Layer 3 of a small transformer language model trained on English Wikipedia (9 layers, counted from 0, width 128). Numbers have three digits each and are written without spaces.
A neuron's activation on a vector x is GELU(gate . x) times (in . x), where the dot is the dot product.

Input weights of the MLP neurons that the questions are about. A number n stands for (n - 500) times 0.00075.
n7 gate: 606714493585619454120369405527519502708548451500433505570491333580438368561568615558492469582589526572370418535635574594277555486502426546435435370783489446396454832541506510359229590553573465523589499482673524473462456419569431334479671672562422417474636534523396685375470612694682698307654391520314496413413596389457487480717399581632620565438462411429383547386468584556395378438567
n9 gate: 523359368546418426505455672470463399477555520589558429767519695388386361460492510351233614539632511661600668575487524455460595411556579518660428472485394485673381475380543486621473355633217406564648247554426652259580514294320494538395438391544367819481448301538324573368543490352382562509484516534511513438526530691600665279409533505454510327447523345486516478544534614481357383386729
n15 gate: 419495281481560559531678491613557522446510311424327547512372629517497559561378445362531568292442294566625240496633383478342428471528359433617452637432496485432518640706514557354602571416448615467544355417534343609669461648580493715511365414424430620526455712487490594501332483511563498515493566563500467492537693495407544180650385410545565500611405479416425412462517650449576432454609
n22 gate: 471472435676359510574518500520240437454485665660482578563523540478384531392536471491518342428508592507563647469515453633597453460542707266503361262484678384413571535482493474595558545556526624447715490391516533516504473491442357524360502458638423519416438497608339571609537763405354522550559509537547513585599486447556538363413766251312454380570527410400464520503710297522479376526354
n32 gate: 420441505374456396598497430428242667383554504568590416698519570460377494494609628585371406468648351336525686378539468420701417445805414654411444581469461443443306614471596668633533465632532393450440457475637525272622441465462363609292452773523754478545519558584540434590496516541715529528293535327560579418564346667389525399391650522511492466528305489615434661366340399372445489608596
n34 gate: 565525607384515475486636410472407539654678609271612418719575715663509452449609537732556519870413609270219668309637230728492535495323796649488530526617823560538495467600578406399646447406603462451477652312533484566549486534507480724619460766419481508541563506537415574432486444259659436543440457497553380570534677494432249783442351682532590668438641566541501639418402658565457598600538
n59 gate: 648398542411544643617557406506637475503573515557437509352437387378473414772581433385447509444481318568444288529469335506414539413465575589760425604475528498483440337230673380301511420518611208368501306524437561693615622563498605721580314397574339495339618391716624403425342470284484780444613406760378746641490613507465337536479563400582564485367468350351522516526299674566680276582467
n71 gate: 602485567652780506322334267626427637444480296418613396438497451398661563628377833570465584319596457424685479332512219436582410309319491502600694531407792486427562467565492424522610471567573559399408404305333742639468611504475497483549262443536491454729292657567215593457345508389626414570526611450485297591571561623785305641517361594470664523366516560296587505515659471497340359469435
n80 gate: 385455609434598375498418470496588414460509570484410516427664557657409507468688394646613351486518589532384537418388693594569505606525382569524441554516560610618394639491455536322628474389329512353400406460475465398415366749667480653535477491537630402529405451314547609447786516552594328469646563525285562211668407283563599701382433695631523590516741622268459331401600676500599479329521
n98 gate: 530565503710555630537639629618620418594471510488260334570555582357444607426553702429421528598578526215410720382486521427652490797478398413681472548473380635401460368599596461438548583408666637400529509536406499594465494516611323453467629491383578532559497441376635498606645483371490506230480399374481462397451549517717565372606603396530598400536437618518338396434605569456523672469521
n145 gate: 177576634570355315408387579329655547206395463497333786472576438537512510289650471560802535404485558587404369314383576493449637588350551605405583460561596429482365406450379473412682450587467682449387491378368420444485472564742542678557461481601665528410395468427576576513552337582584518481526624273463701378492546346377378650486704716662581505613615495410615334448567485533586273425497
n147 gate: 260457629284452371525677499434527550572536420473592606691553530461634584577385559588614715587418662557468466483458559519270580362579367422387513654536456535530661345447542445602311634648551600493758598429364399378504519362645451528482435673598513617671476674429601485164204365337306293577266604428493356645580464760413421436437391374376526698536596372417620394276340407645451328629458
n158 gate: 563526362497396565585433438535473479475624542347533605597483559531584562303395539404577754643266460577587521531654456395495442449530533702616645621563526479475279688462497600638440343402445630415548531543646403122624391607660523493527515518504376580617623655558596364438506574458552460391509395615505537486294424691448590547550434440527347449630489578404469489572628533598272390430647
n177 gate: 349417470573353378652474579303832581677596311542651536556243665383620382466498307368469542584554355528523352580568550535517538452426547617540442323394335552458760449633572586606535465688730423468519312435459642471541498219462484323541539652643511455668476766624393324430654462608281318642415488517526600521618456576495511499420496521386376460467638667712690499452549514551343553500685
n178 gate: 728438398434493562559510143810361441328494396452502600555354629294402644571658399556525491524457424410534617666511430581377592449788458333490596481572527494505417677537517338464716517470277619754404488320460602293607302309415346552617581463472498519398710443378595626422557507507348607270345393474461508559290471511499706561146451476365654751260591429380411733461424579234556502576592
n197 gate: 363422548573528556500553372395413457358548402545480531382480419671460430449474489460517476415625460379404315355473559763646451519542753704490372312532506340465367477389669331541503602476390420650581501540706481488503556340483624413358332578671476577516602505594419386415521507597510314674503570452442613280977583706340143169333650418533511557503368281613606289688310544455416411755626
n203 gate: 737307573619487694605520487491562431511490329636656505497433372599652391641606430377716564238469294678630578759268608626490469510446504410452457633565357350602514633510478411349406535613660553451429233512697485537582408387547797754354668405594406576421541351290617626547543518251597518458671449613204628334483503423455600521518507467609375488626443518396399470314484616522736285418719
n204 gate: 369449449493478634707367591446525487428501457468435678602424500555568522397424617454438422537350367497487424424706684661576500311478623535742389398552587478360531484604551452581519685446396509385539585378331346461764579535569320615475470523487431446470626645598478499461545435688299454497492290553507593546523749461566327507457551591589544512464262682665590730328545541382533609536455
n220 gate: 446475523565324631419618554552737484454531471117510584477457627518498402481315520457296389521343389400389452602558419414418551413365381509648516618305570360398690659592479497431296543723711314682507536554536602520641487506418262522390632521578550593445361571570507635504566516581451359571590497557616488447378364565677401383374648506472504565750386564732564504528568658546517405395388
n249 gate: 597559464326510453536562366279477432585641383400263567588620622440790572293507443502503418470536641497458574453351419404387569220632455471389474465526584312542418440393479427640423374601657347449611643403577646326659396616476510343450493538531451649487522419509550201411511547571545499712306371568465676586421568601458407382431464514582531569521339663590689560578548360440563553758453
n7 in: 459406489501433527486602428457461363352320515388560434587521528512402658594491510529565377511453585340508660444547742631552507515551355620460595413472569651677418552469657418727580514316576668728352411485400501442469469460366483421299416280676677502517564723691431442538430412604417421425435465646555520439553484650517446419763569494232161354349460504440389271654546476387418600498672
n9 in: 223535473451490310494307430599521550372430526740542493410415669579575448353563445305370541607576673217570591572533555646677695586527622472662444500659442598649459616339491507484437724511404656627141362397498601393533469491433637420501567597436465472534523502535469516393530630507553554437465460453361310618405417500257588466430694435577490613561509720465350358572424517444392485485689
n15 in: 463610370518650525499658603329469539496567311614371529475530234332463409371397617328457559359539452469424560534565538419499257509572589644459525473611449355548583387544651689611531346493581513549436549531506406360719607499489486547569402604536440485607703723738307489311592570657576405444428448566343708527630484411474410556643518657551447411393411607413484579485429542453650585562630
n22 in: 378637440493516384471455410420442504417511473493378483450367537462466487425591509470600311475385510689585738561398286587605574549343374503499537452335552326257429511605516560596528628435644559450385593457559456425510582332434410612371460497433455297370426365436426490558630615543513581545494507533553452527710640429460547469671545487592616486364440361242493674589699346464581684624352
n32 in: 497302520605504501592430608381492397442138482211475430538525598541425349558609617600637523763372420619373617727544512499540619575429551615571409425598525530506433424460501579569633335385658566522584640589490553385577626468517311624428613552600416529693605421433597279745533451512499517563497729303404400485539650268491530538645309793548565431535506520553584546428655536288496598536293
n34 in: 141154576615764306520382315681476777615492446324546603702232544663609867378398176728398421391693369260524555546505571495486575169307432643662564352465293387378627664583530233177388862807643216491820392309398635542318220603474410517425857480736460764352350470588568148463280310662452441550745270754951579674367505335773426660391534494487466664302569550436550427625415577793301154702294
n59 in: 665606411387253610580385540491332547605492388466233521442481467314581622519344676485633534513594533630556376385648318466298453703528587668488574580450424347487486629523501473536460417445391450431410666509477529493430457498482689611603439458371610514594693384487686691258677498515488460541570708535450585543570464532598698359617480536547483427516480380623449354518639609257463279309663
n71 in: 492334477457509523424638513493342418496427621545532618622328712234526479564393437434452395354548432689703376651510531444468565425391332214335350322352567459645621728397669406299326412587531536251694361489453320475529451789588728538437437448479501474549524472502645527607556393439541491318690602254253535327384254416582569609484429507451618411469471332712646590600593526406562645417538
n80 in: 369612537583360438568430601285487473357309448371504558624539289411501578319500423493602525328512532421463031562329560634518565575396493500470521563608558426359626393548427463535579615593421572363562546438348463509462481518668557585575322366716520371527346459517342418469374500635410468489643519454589407556530518443431427618315624661590382406563552329618515427496536382536516462493346
n98 in: 539482461498517578527465593615570443529573294717519570571323449378637583483485513395521563620505402484600531527432358449524556453402531372538441590465430352573490412389572655438484452449628621737394384481484484465658628385442492543476640395578441577550673369546501707605432666445776414533341387520573618541799344565570522428496815397516473482396494410641305521457451494695502509461574
n145 in: 339479533408653432567441461571503310587441448571333784447563530447554544227566404359667539483318698429314456388242457307502579583331438721223536610533668620574458570467548453431601172574276661355307622468365299434703516624566742456661542473598579510624532789508394654156438395666464281660510504387191441373674288562365463504419496691658411506476499541387538406201359548529504741294476
n147 in: 706403552528382411405386754444849451439444639510355502619772502333383339488327548723615724816390409233326639557609661555280289645439693456549460581603657435601667365632517618580370499438361634546487595371495429453618483638361623407644436346424499805539604556553493448251437754362466563407508492678547327596229652365470447502571546475596439521371706459363496664572702397333431435608485
n158 in: 558306370400488585645583314690565525525298500555564348628527411371359622258309562320319532555570549660635433393719495359500633452458529478509446501676645732611491539504615556530598473540413559596422484410644540538545585567541441411376488514339394436487492461549528441502658438543480590555496597549394464650510562461741723534561531451425451416582462410468443661786474533546771480516402
n177 in: 374569544552470422570437519562607486729290481690628394490349525671406264584424620664523595478733417445706511526507447455491264494438421604403611506494513527491607530400395443465574413647404579448267618498395583456560344662503578504548548630357464309578506422456512689620502417528543665215569534370223148445514421576585417424634669426391410503592576546476396390574435534463440465447498
n178 in: 628413541440587498555690527359415653759529210502533288701420263388568323496490623476434715266479490635561433437375276567472423402466714444594589461543450490776550483505784472438436707280297609543488606429465298632566601626489543503493573490673272440418455606485453660477554555449609420684486237234361518307646495441649502629573513533593777389547552509439564539564391568720488485498472
n197 in: 785422456334558489561648410637529373637457498570557363418617648455307609621413573366459479476600398563592548529701654495482485506715602632607524375438653421589271699482511541464402691380422565432760519562583755690496454669541499424568388424565578604227374627598449326420408382498404535518730510579369500417471354487537703474611483318458732546326580355512432549387797691628554417402434
n203 in: 490493624463612461478637348361227553396560383617611174619324542395449417415368615556524490455604493465485425516264489512435467402494552435636503660477663378454609590450595540533446630270432477600703680479490403582624436549543658171246558442395329681620492470455532747660448431350652398585558574550566624495482394355634684328517363520569394345697592502473388583273624656368500579547416
n204 in: 505623485492431453366303377496485523258464561411444518549424340590602530450643563494504506624418476251715510521660553589635570470483678417611427382657498453464448653673469481621438681547551591541508445413549630448548393575592413449703375688382434374230568395503628461404455373465370603290521355529667594552612369617502464592540546561508535483430483383420607620444464564559610451559724
n220 in: 605387490539592351432531601436612541532374346357610528545298424628378476417557266443485394430542509479418516579629602489572493477618436563702435451493324540543667507653479557411549539393635468446732643674544600609312589648363550583439396443725550450568264672560397721550673548681385427690410618559275344419457556220475511682207374463618381474520406585471518575442502386482617575607358
n249 in: 594617363391395301514503322457343319409780566525504536569445393689565596324581433329539423434284577663408383672366717221466569319580523480481590376701473550525273456502715562447373400549507458504518480473297760404548387511509532221439475472327411529571392333491454490498322578533502523528383493674620451702411529648454373465639494508635407551583400537580710337547567335447497609611425

Each question shows a token from some text and the vector x that enters the MLP there. A number n stands for (n - 500) times 0.013.

"15": 369483433541627493499709529509460431475451508612461505485395535564408508581520581464376442456597379500511465516493510382553432589530515465509441467512440642383386462505622597464593457413527476562572461495497498443645492463391360432567528458421368435539425536486427544559400749548507465411493476460506491565551463563653594477543591578464434615411489379411489408482525480528527524438497
Which neuron lights up most? n98

" |": 463468369625590498538435505483544398557594507491600405556578492393457420524382404342460438535456527551456552440476378425544436525591618540543508489451455547559530566388678561453621463477486423489532517453673436434573589498478468563467479562601384513664467573470432606407532471525452438441521523504461454568495454546785473457534514545559388460481298525473472473561490540470654583465506
Which neuron lights up most? n158

"tar": 345439402415397528647527498457588375407420530581575446570550516489522520513540470498423495475440544550391613537428609411504524421566460433579416405418474513629442448497571500481360502559516448547576439650450509460611423502506473398498400524512387579433461507682550487495487682596363614522589559583503473416521489407438445489461484435511526412516343506557561377461417414494547581528533
The most active neuron and its activation: n249, at about 4.4

" L": 434560405624383386509605579438520434544494597465508476488391458460343567476467500411424488441477416508688473605538469271526470547534415564587399389501460444550492395506523449418389473538515536562427583441543667551392427453418423557515446311466504406390516532383486430473488527529502552554541412429518541582527500468504641471444535396568425439498549564476404435502466366403444465346471
Which neuron lights up most? n22

" Ministry": 520461278537528417610446509552534441493509500511562417531498482469570443480508617564504464600627515514430576495527496378527409542475542422578438372441350502393588561573488410498380449543557492518567541554519459471302442449572528568653500510541473430567419534700508482447498427393641534475456505403535529646511485601561506526400436542412588397498329430461494479486469428436461469485524
Which neuron lights up most? n71

")\n\n": 574489394493557430392368409560554564464525530552601618401564473546503605561424472630585376635517595547330491551455474347542465569517453543395457498617433546587457397548571612446451492505423602489488502538469404485381392641548505542491555480494374377563452538517485422474527494494502494573487578535538546352530349403489615530405503722557459638560434545486512520463536438457576501300422
Which neuron lights up most? n145

" Carol": 505410280560318472447508524458514419410579610535466552537394572509482437464538507397411531541474431573553610455635472402482554596532531466524483465499485542459400529440564459476421650572369543519451373606574506431446335563467456416442483430554475501467383513472462478382551507527545493404599530441385506594494495562519613398540488462575506434453531471417545547508579586526473565366417
The most active neuron and its activation: n9, at about 6.1

"8": 502378438603712538518612499559541556622503505574509634612371443549397538471537486519394443491538401438582467493498480289576426512508463489528439581457425421602436437515603599315504424422496552558478500475507534391532471361571354554467612407492515406484505472492558470648467560541514587594581466510497523557534407520555580412583528499530319491461392540410519555533464558474504599438468
Which neuron lights up most? n98

" April": 455525282498473423574512581460536440485382483592510566454395442590348434630597608559519448558514441497416614523608336546501567543660550517656481562424465619537538600432598480512432499490487371482567519548542503511469414567614514435522541503445478348485447632535606590423459566546473355452512541557450535534541391514586527404486443530521392520467433577510614683471503566426626576536480
The most active neuron and its activation: n220, at about 1.3

"|": 515504632608611379543232467609534442541423568460623528497498483506432434559412351525554403549486599503183494603467529433615464548553352548402554473480562541528487581468483474412360515547386549582509544520509433444402526446526628470537564495421534449597419519537437613593430550542600397534560643567473462485479352478569553484485571582692511469490425470538477395485550487423432525409461
Which three neurons fire most, strongest first? n80, n145, n220

"et": 466440411496355400459727484464526492525394514477536487454599458500484509511444457323491534460563461530555491494522577548461362448517563438448420457516434542548363520398614525505455465531505533446524526631579520284508620546480397434389542428523506510501477558515407447574469528580486533513529506482472467439455444601357458473504415410391375412452354471516477222521345483576657614579477
The most active neuron and its activation: n197, at about 2.1

"'s": 463507454552446645450471567429526510627483482398476489425546479388459489463539492384461496420516516425583412425496538432477328701508535421418479459560602544382340419519534502558392525657506425532538553525440433516496519400476415531580674431464406494722607504612430527453493493615505405473450471531543431544564466529571570438466479429515474532489432440590523604591476409500352477512472
Which neuron lights up most? n98

" squad": 460480273540452670575538462468480444501460467614477579624578544538470412484393431451429528548634587589404449433477521451445360637605500466442534540619532481512416479569567518498431513390507511517554531567417431525312380455547573401443428412532446508412417485620534438474566484428513580444545513470440515647516515589522568454455542524402522358495320473515492573569547362487536473468494
Which neuron lights up most? n158

"v": 411479394461263482554696460506567520450427587532567583537455450506537503467559551456495417487519522409571503535563546412490471515576350558441594518510509512631427426492507537521554480576450543543509431554437582456524525474493489448675520501537493427595420548551428495497572464725616478485410556469510517408412467535390497597596500570481472327449275547593540494563443505457575418446494
The most active neuron and its activation: n145, at about 1.5

"isted": 533477428573450514615596503543486585409361467464534549592441467503443640526547431296373430550684549500511514611525670591588514545627397437540449419484444540557499588503532583479667516358642380425512552643525520390328544476521545467413504522529533436401517591578568400549524552618525396558496480525491533338513490527375496404580456585470512486598449418502476499549486548508583520538530
The two highest activations, in order: n197, n32

" on": 527619502477490449489434596416491638543564528499491510511468510511484528489482471642566396487471564588569426470553606548471462782533484473527584461514422521493501565561586658535458506358391502478529497601461422487354533407587534509465540351452434448485472523550396576445593543598413611495582489535491534467540541509530580420550551418474401538460487485565542446536503469586579495453497
Which neuron lights up most? n7

"83": 596505277511638503528515543650488455529450523566484423371387554527464506464510397467423463463502370524627517626458416527498495335472534455470524499507415651542454475548638507619500497495618493565458441536460561613417451597549474533541458404437510570437479598606481506629630520556465484480564608578407492535573525512503454450523470551561434436550449516506490384553602539575390528551580
Which neuron lights up most? n15

" (": 522495419501598463564340513501454453576524495515459385463396401436552524590506366480526435555441558450539490497512541258448374501427438460416619395567503472417536413513561411539591428485539460399533596557401434511529468492528516483549500357466551554510496570470538397413489543455447452552452509555523557506513390444566504576533600439451532423556471528543619559450511499528544550009510
The most active neuron and its activation: n71, at about 0.4

"ag": 652477372510378619519556411533429502287386542457615497579514507614514462523493541536414483465487524426506576464506494436534481365652590518495569456515518517489435554507544486529333572423476593559494426643465418482556608468537528496590421355421483579464423523598419486572568517548466402487435457486519569514505542600396354601449441547414543425577347540639532506569441453546562501430552
Which neuron lights up most? n204

" to": 427479450519416451366559558501461535508468441529646426493471441463482491496445519398546474426488526562394547624474435505500582799438472516602566523546439623520556502470617551529489526435502530476446489584511403572355543489436580518472559486503348454451540597539495511544527660576510539525550496600540544412541453364570534461501551528474484431549556529504499433535483458502481538474496
Which three neurons fire most, strongest first? n203, n98, n7

" S": 468445385654335429520640448471540398521515506426537452543502465502338572546485554534411494529508460499575396479437390339516526545389425596617523469460412390556593551520576492333369448444436467515404507626508512506601487402541362620499576424497562402482581464516463416464495529462588499587522460487543462515495492589542477456508622448508483478585409527542418456450542452437548400183462
The two highest activations, in order: n98, n59

"ur": 530513321619451504516311372654564412462457547464552473478399455501452524646486513519388501478524512467525581417487409350528454341579618422542547445481534525591395565509495481534511479559536517584471535606425392466617549529387424458430529437583380602442439550442489542588556450520447323446457479435604562524462635537528604469533525406502569404495424504538394614573490489464584591451516
Which three neurons fire most, strongest first? n178, n98, n158

" the": 347440419545430429514263481403518520611440510525486592469455529536440470511504421669519448495414495465451532539509565457467392706461379524450490440550406572476484543507589488382522499518409443514522422472404510489388501530319571472459608520540456352644495546469386570482472644579465447444486583444547388464543459434591484581502609419634485565515417482606463456522480453519514452348490
Which three neurons fire most, strongest first? n177, n80, n145

" from": 517470494554432502437476491497528595528395518475421572462582459499421534478512368474509429594445409547455416548544401432399376745535462553602541443525539673468425515471491594519492547452527475410570490665419414456355532497533591482535580480525453523616520518508417486398512716561455564553552492555480548395537487410514617555467539540500503518440376556552562500494465407569553421400509
The most active neuron and its activation: n80, at about 0.95

"ab": 494437345580505524378361547543519504544345493630488443546544563603476437650410491446447595496523553485538506470480471427493452398432426366427542490486508615385586593494591548414659462512572499506493421580459308585543571461503584403544395446514361570609486527454533488634440540414532508487430659452449563697436450644598465377545490518496424531456423402578443497544502558532505484450484
The most active neuron and its activation: n71, at about 3.5

"11": 469443447635628412507594489433432521547513496557589489535340511580358435577603463517401387474466407385457558570543530419527493463495529482611458616507486567535440536501655588434464449395464594534592463497526501464642521470402404522467607450499369454423479552533431487523467630490488479424487472500443520566552490513725517628579535613427486660441476536403590555515383489478470614487473
The most active neuron and its activation: n178, at about 2.9

" as": 507518406505527412575546554502469510454462406496456482506525488443538481545522612495388586526490429543363479553484564455525435805521479479603570527466440526461503529533527446591502616432454544523459395547491342589431613486545569477536568475605482422567403529567500600458479614602509546437514491491538480396535477426560659554434542528554462524601463550501516489473470518485462434316505
Which three neurons fire most, strongest first? n80, n98, n15

"o": 563451287499296453382619518427617640540506469604614364580390462589447441375452522482408449504422456528405487560576472431381485572600468487499473436486500476460455456470456616526499536528565649568455595551493491446521526539592489484463565547422480360593515537548510451568438532581551507527401479542513481366614408466495393499556392434539445489443370538533421521526453359552415476452542
Which neuron lights up most? n177

" F": 446541226551278441517352475535546531478474538588520456575457433580432472430468628376459340527416429481538472477555489445590492519487463512512536385601586514487425448556514508428348519518431636454451595502503528533547501493496364610445556488512463495466468394528503403467460513637528503461506495535549462672539570615601297458441596423518441547557478443444524441582495458495489477381451
Which three neurons fire most, strongest first? n204, n22, n158

"==\n\n": 518520452525557478460368527494473455414504457454537516451538522592552524404451452545414392533498593467411428654403571395540434665581445514492495547615470499604363481587629548583481458513409513446534502668535518577317423583662477505460519533443365482529516532441448462418572492455476429607503540495506530576485371622625550531385432672559548557571465537551598451471467453473639515448489
The two highest activations, in order: n80, n249

" under": 554587345541657453582437487546492434387412552529508410509622378422535561543468410501527586480498564563418411593517476368427491652461585445599544477546361466518568515507570577631381519326364555437585528594458464542496405493441561615476499403528472491580507617541421437522522605480544584525549547521599574538553583509504535497521552435440621441542496487504569652524448453509549449447479
Which three neurons fire most, strongest first? n15, n59, n158

"z": 539525257347288415476599494590476471438481496559475491439441497380414449473455509533432426577544480520422553572483463542470503390504385375428535498473370487533596581518584471541545473581465497571433471574482492538606475567514458427390491505456501390496471505496474519480400539554599500448352529458437500495512444587526438448589548438421424364460476493633540448492485429485352503427554
The two highest activations, in order: n177, n9

"cy": 538519396636485464473596550397541493541498479492403461465547451574520480414614470458428497331589337475413473583504550400514352523554397422503454503535398433516457469532614533590519516539429546393566463600558439428278434424458505460541473688399584587552450620544314495508533547465522571378493543539504449452499494514492488437619602459418491537517404451556572320425437488445537480507492
The two highest activations, in order: n15, n177

" |\n": 434476445567383456586576401460556343531494457539554623588487533491545549494354491350464498570406589439477470417471481287504550594572491547503560508515467532543309429529624535492421447521387504475465478526420495581496514465652452481414490369447489483490456574579468417512536498615525540542491438432450439503613325564363538446452579650537541601546475472507471512492408647530615539294407
Which neuron lights up most? n145

",": 488504420561473544500463566507473441571493502479435489427476483458426478582515539344470448547363496474485460419532552442518382817529582507432444540495538577547513504482495550527547431444430622515408448679420411527512533483487568459568470476453337485557531531548516596532578571433451533480469627431466469467573483505368520489565494504466458503519480517502514404474533494482619518318601
Which three neurons fire most, strongest first? n15, n34, n98

" J": 489469310680333460434442491461584409469492498442546435545399514387472442500564532584435423545490585509612458550560637421434491542491472568587475394545450551480563477605564589468469581509390521537498387559591529518481470563572517451553448340452361547413555439450514492376646511550472582444499579423490599566543455577549571492500519415562428417579535432521425408485576568496466362283453
The two highest activations, in order: n9, n158

"man": 451531339545356539554500481371438536496521600464500466563450511342443458499555501523453496437584467536445574541522580530483415419534500386493542388499445546643511386497531519723409575575496465481608487530471546422547493501434488446451550495498462628569398626732556465430600575569475527370446619487496541468489399528454449557493467484461482410484351524620502514549518509499538621444490
Which neuron lights up most? n249

"hen": 494517344306402489548704571419433449422481517492498505510451541519409554448516373563398408505532440372307400494495395698580471573459493469489395352401464604482405627480666582584400605478406483508564472638473371483435523474596569414503538442495619485520520494483420598534478511578517508432438604513539514383492524444424579474563574493481464492468531576606465460416459557493539561438492
Which neuron lights up most? n197

".": 549485426572436300463452512422548374435396538573486551413469441512534519428411336472509477458410450460174407479497390434486456706506454539523481568522483566502457402537474447440474523402403589484549500582486426461466502522637581539435449431564526469512535518563435491511548485566439376498504582512485519461465353561357435644416498640568380403532509534497419522559545490526458513272519
Which neuron lights up most? n145

"%": 644550439380560509606489397399520410614412485490478434458403439398451388551464577425379468502495462313405479550604508487549469480600548558511477475469475553488505367494436513525429543464487384519423446593441449492346507495611509532523618455462414554420550626625472434528423544565580545636550454568560432675430513505423489492377419318486559492533390533480440461639454527565429455530516
Which neuron lights up most? n197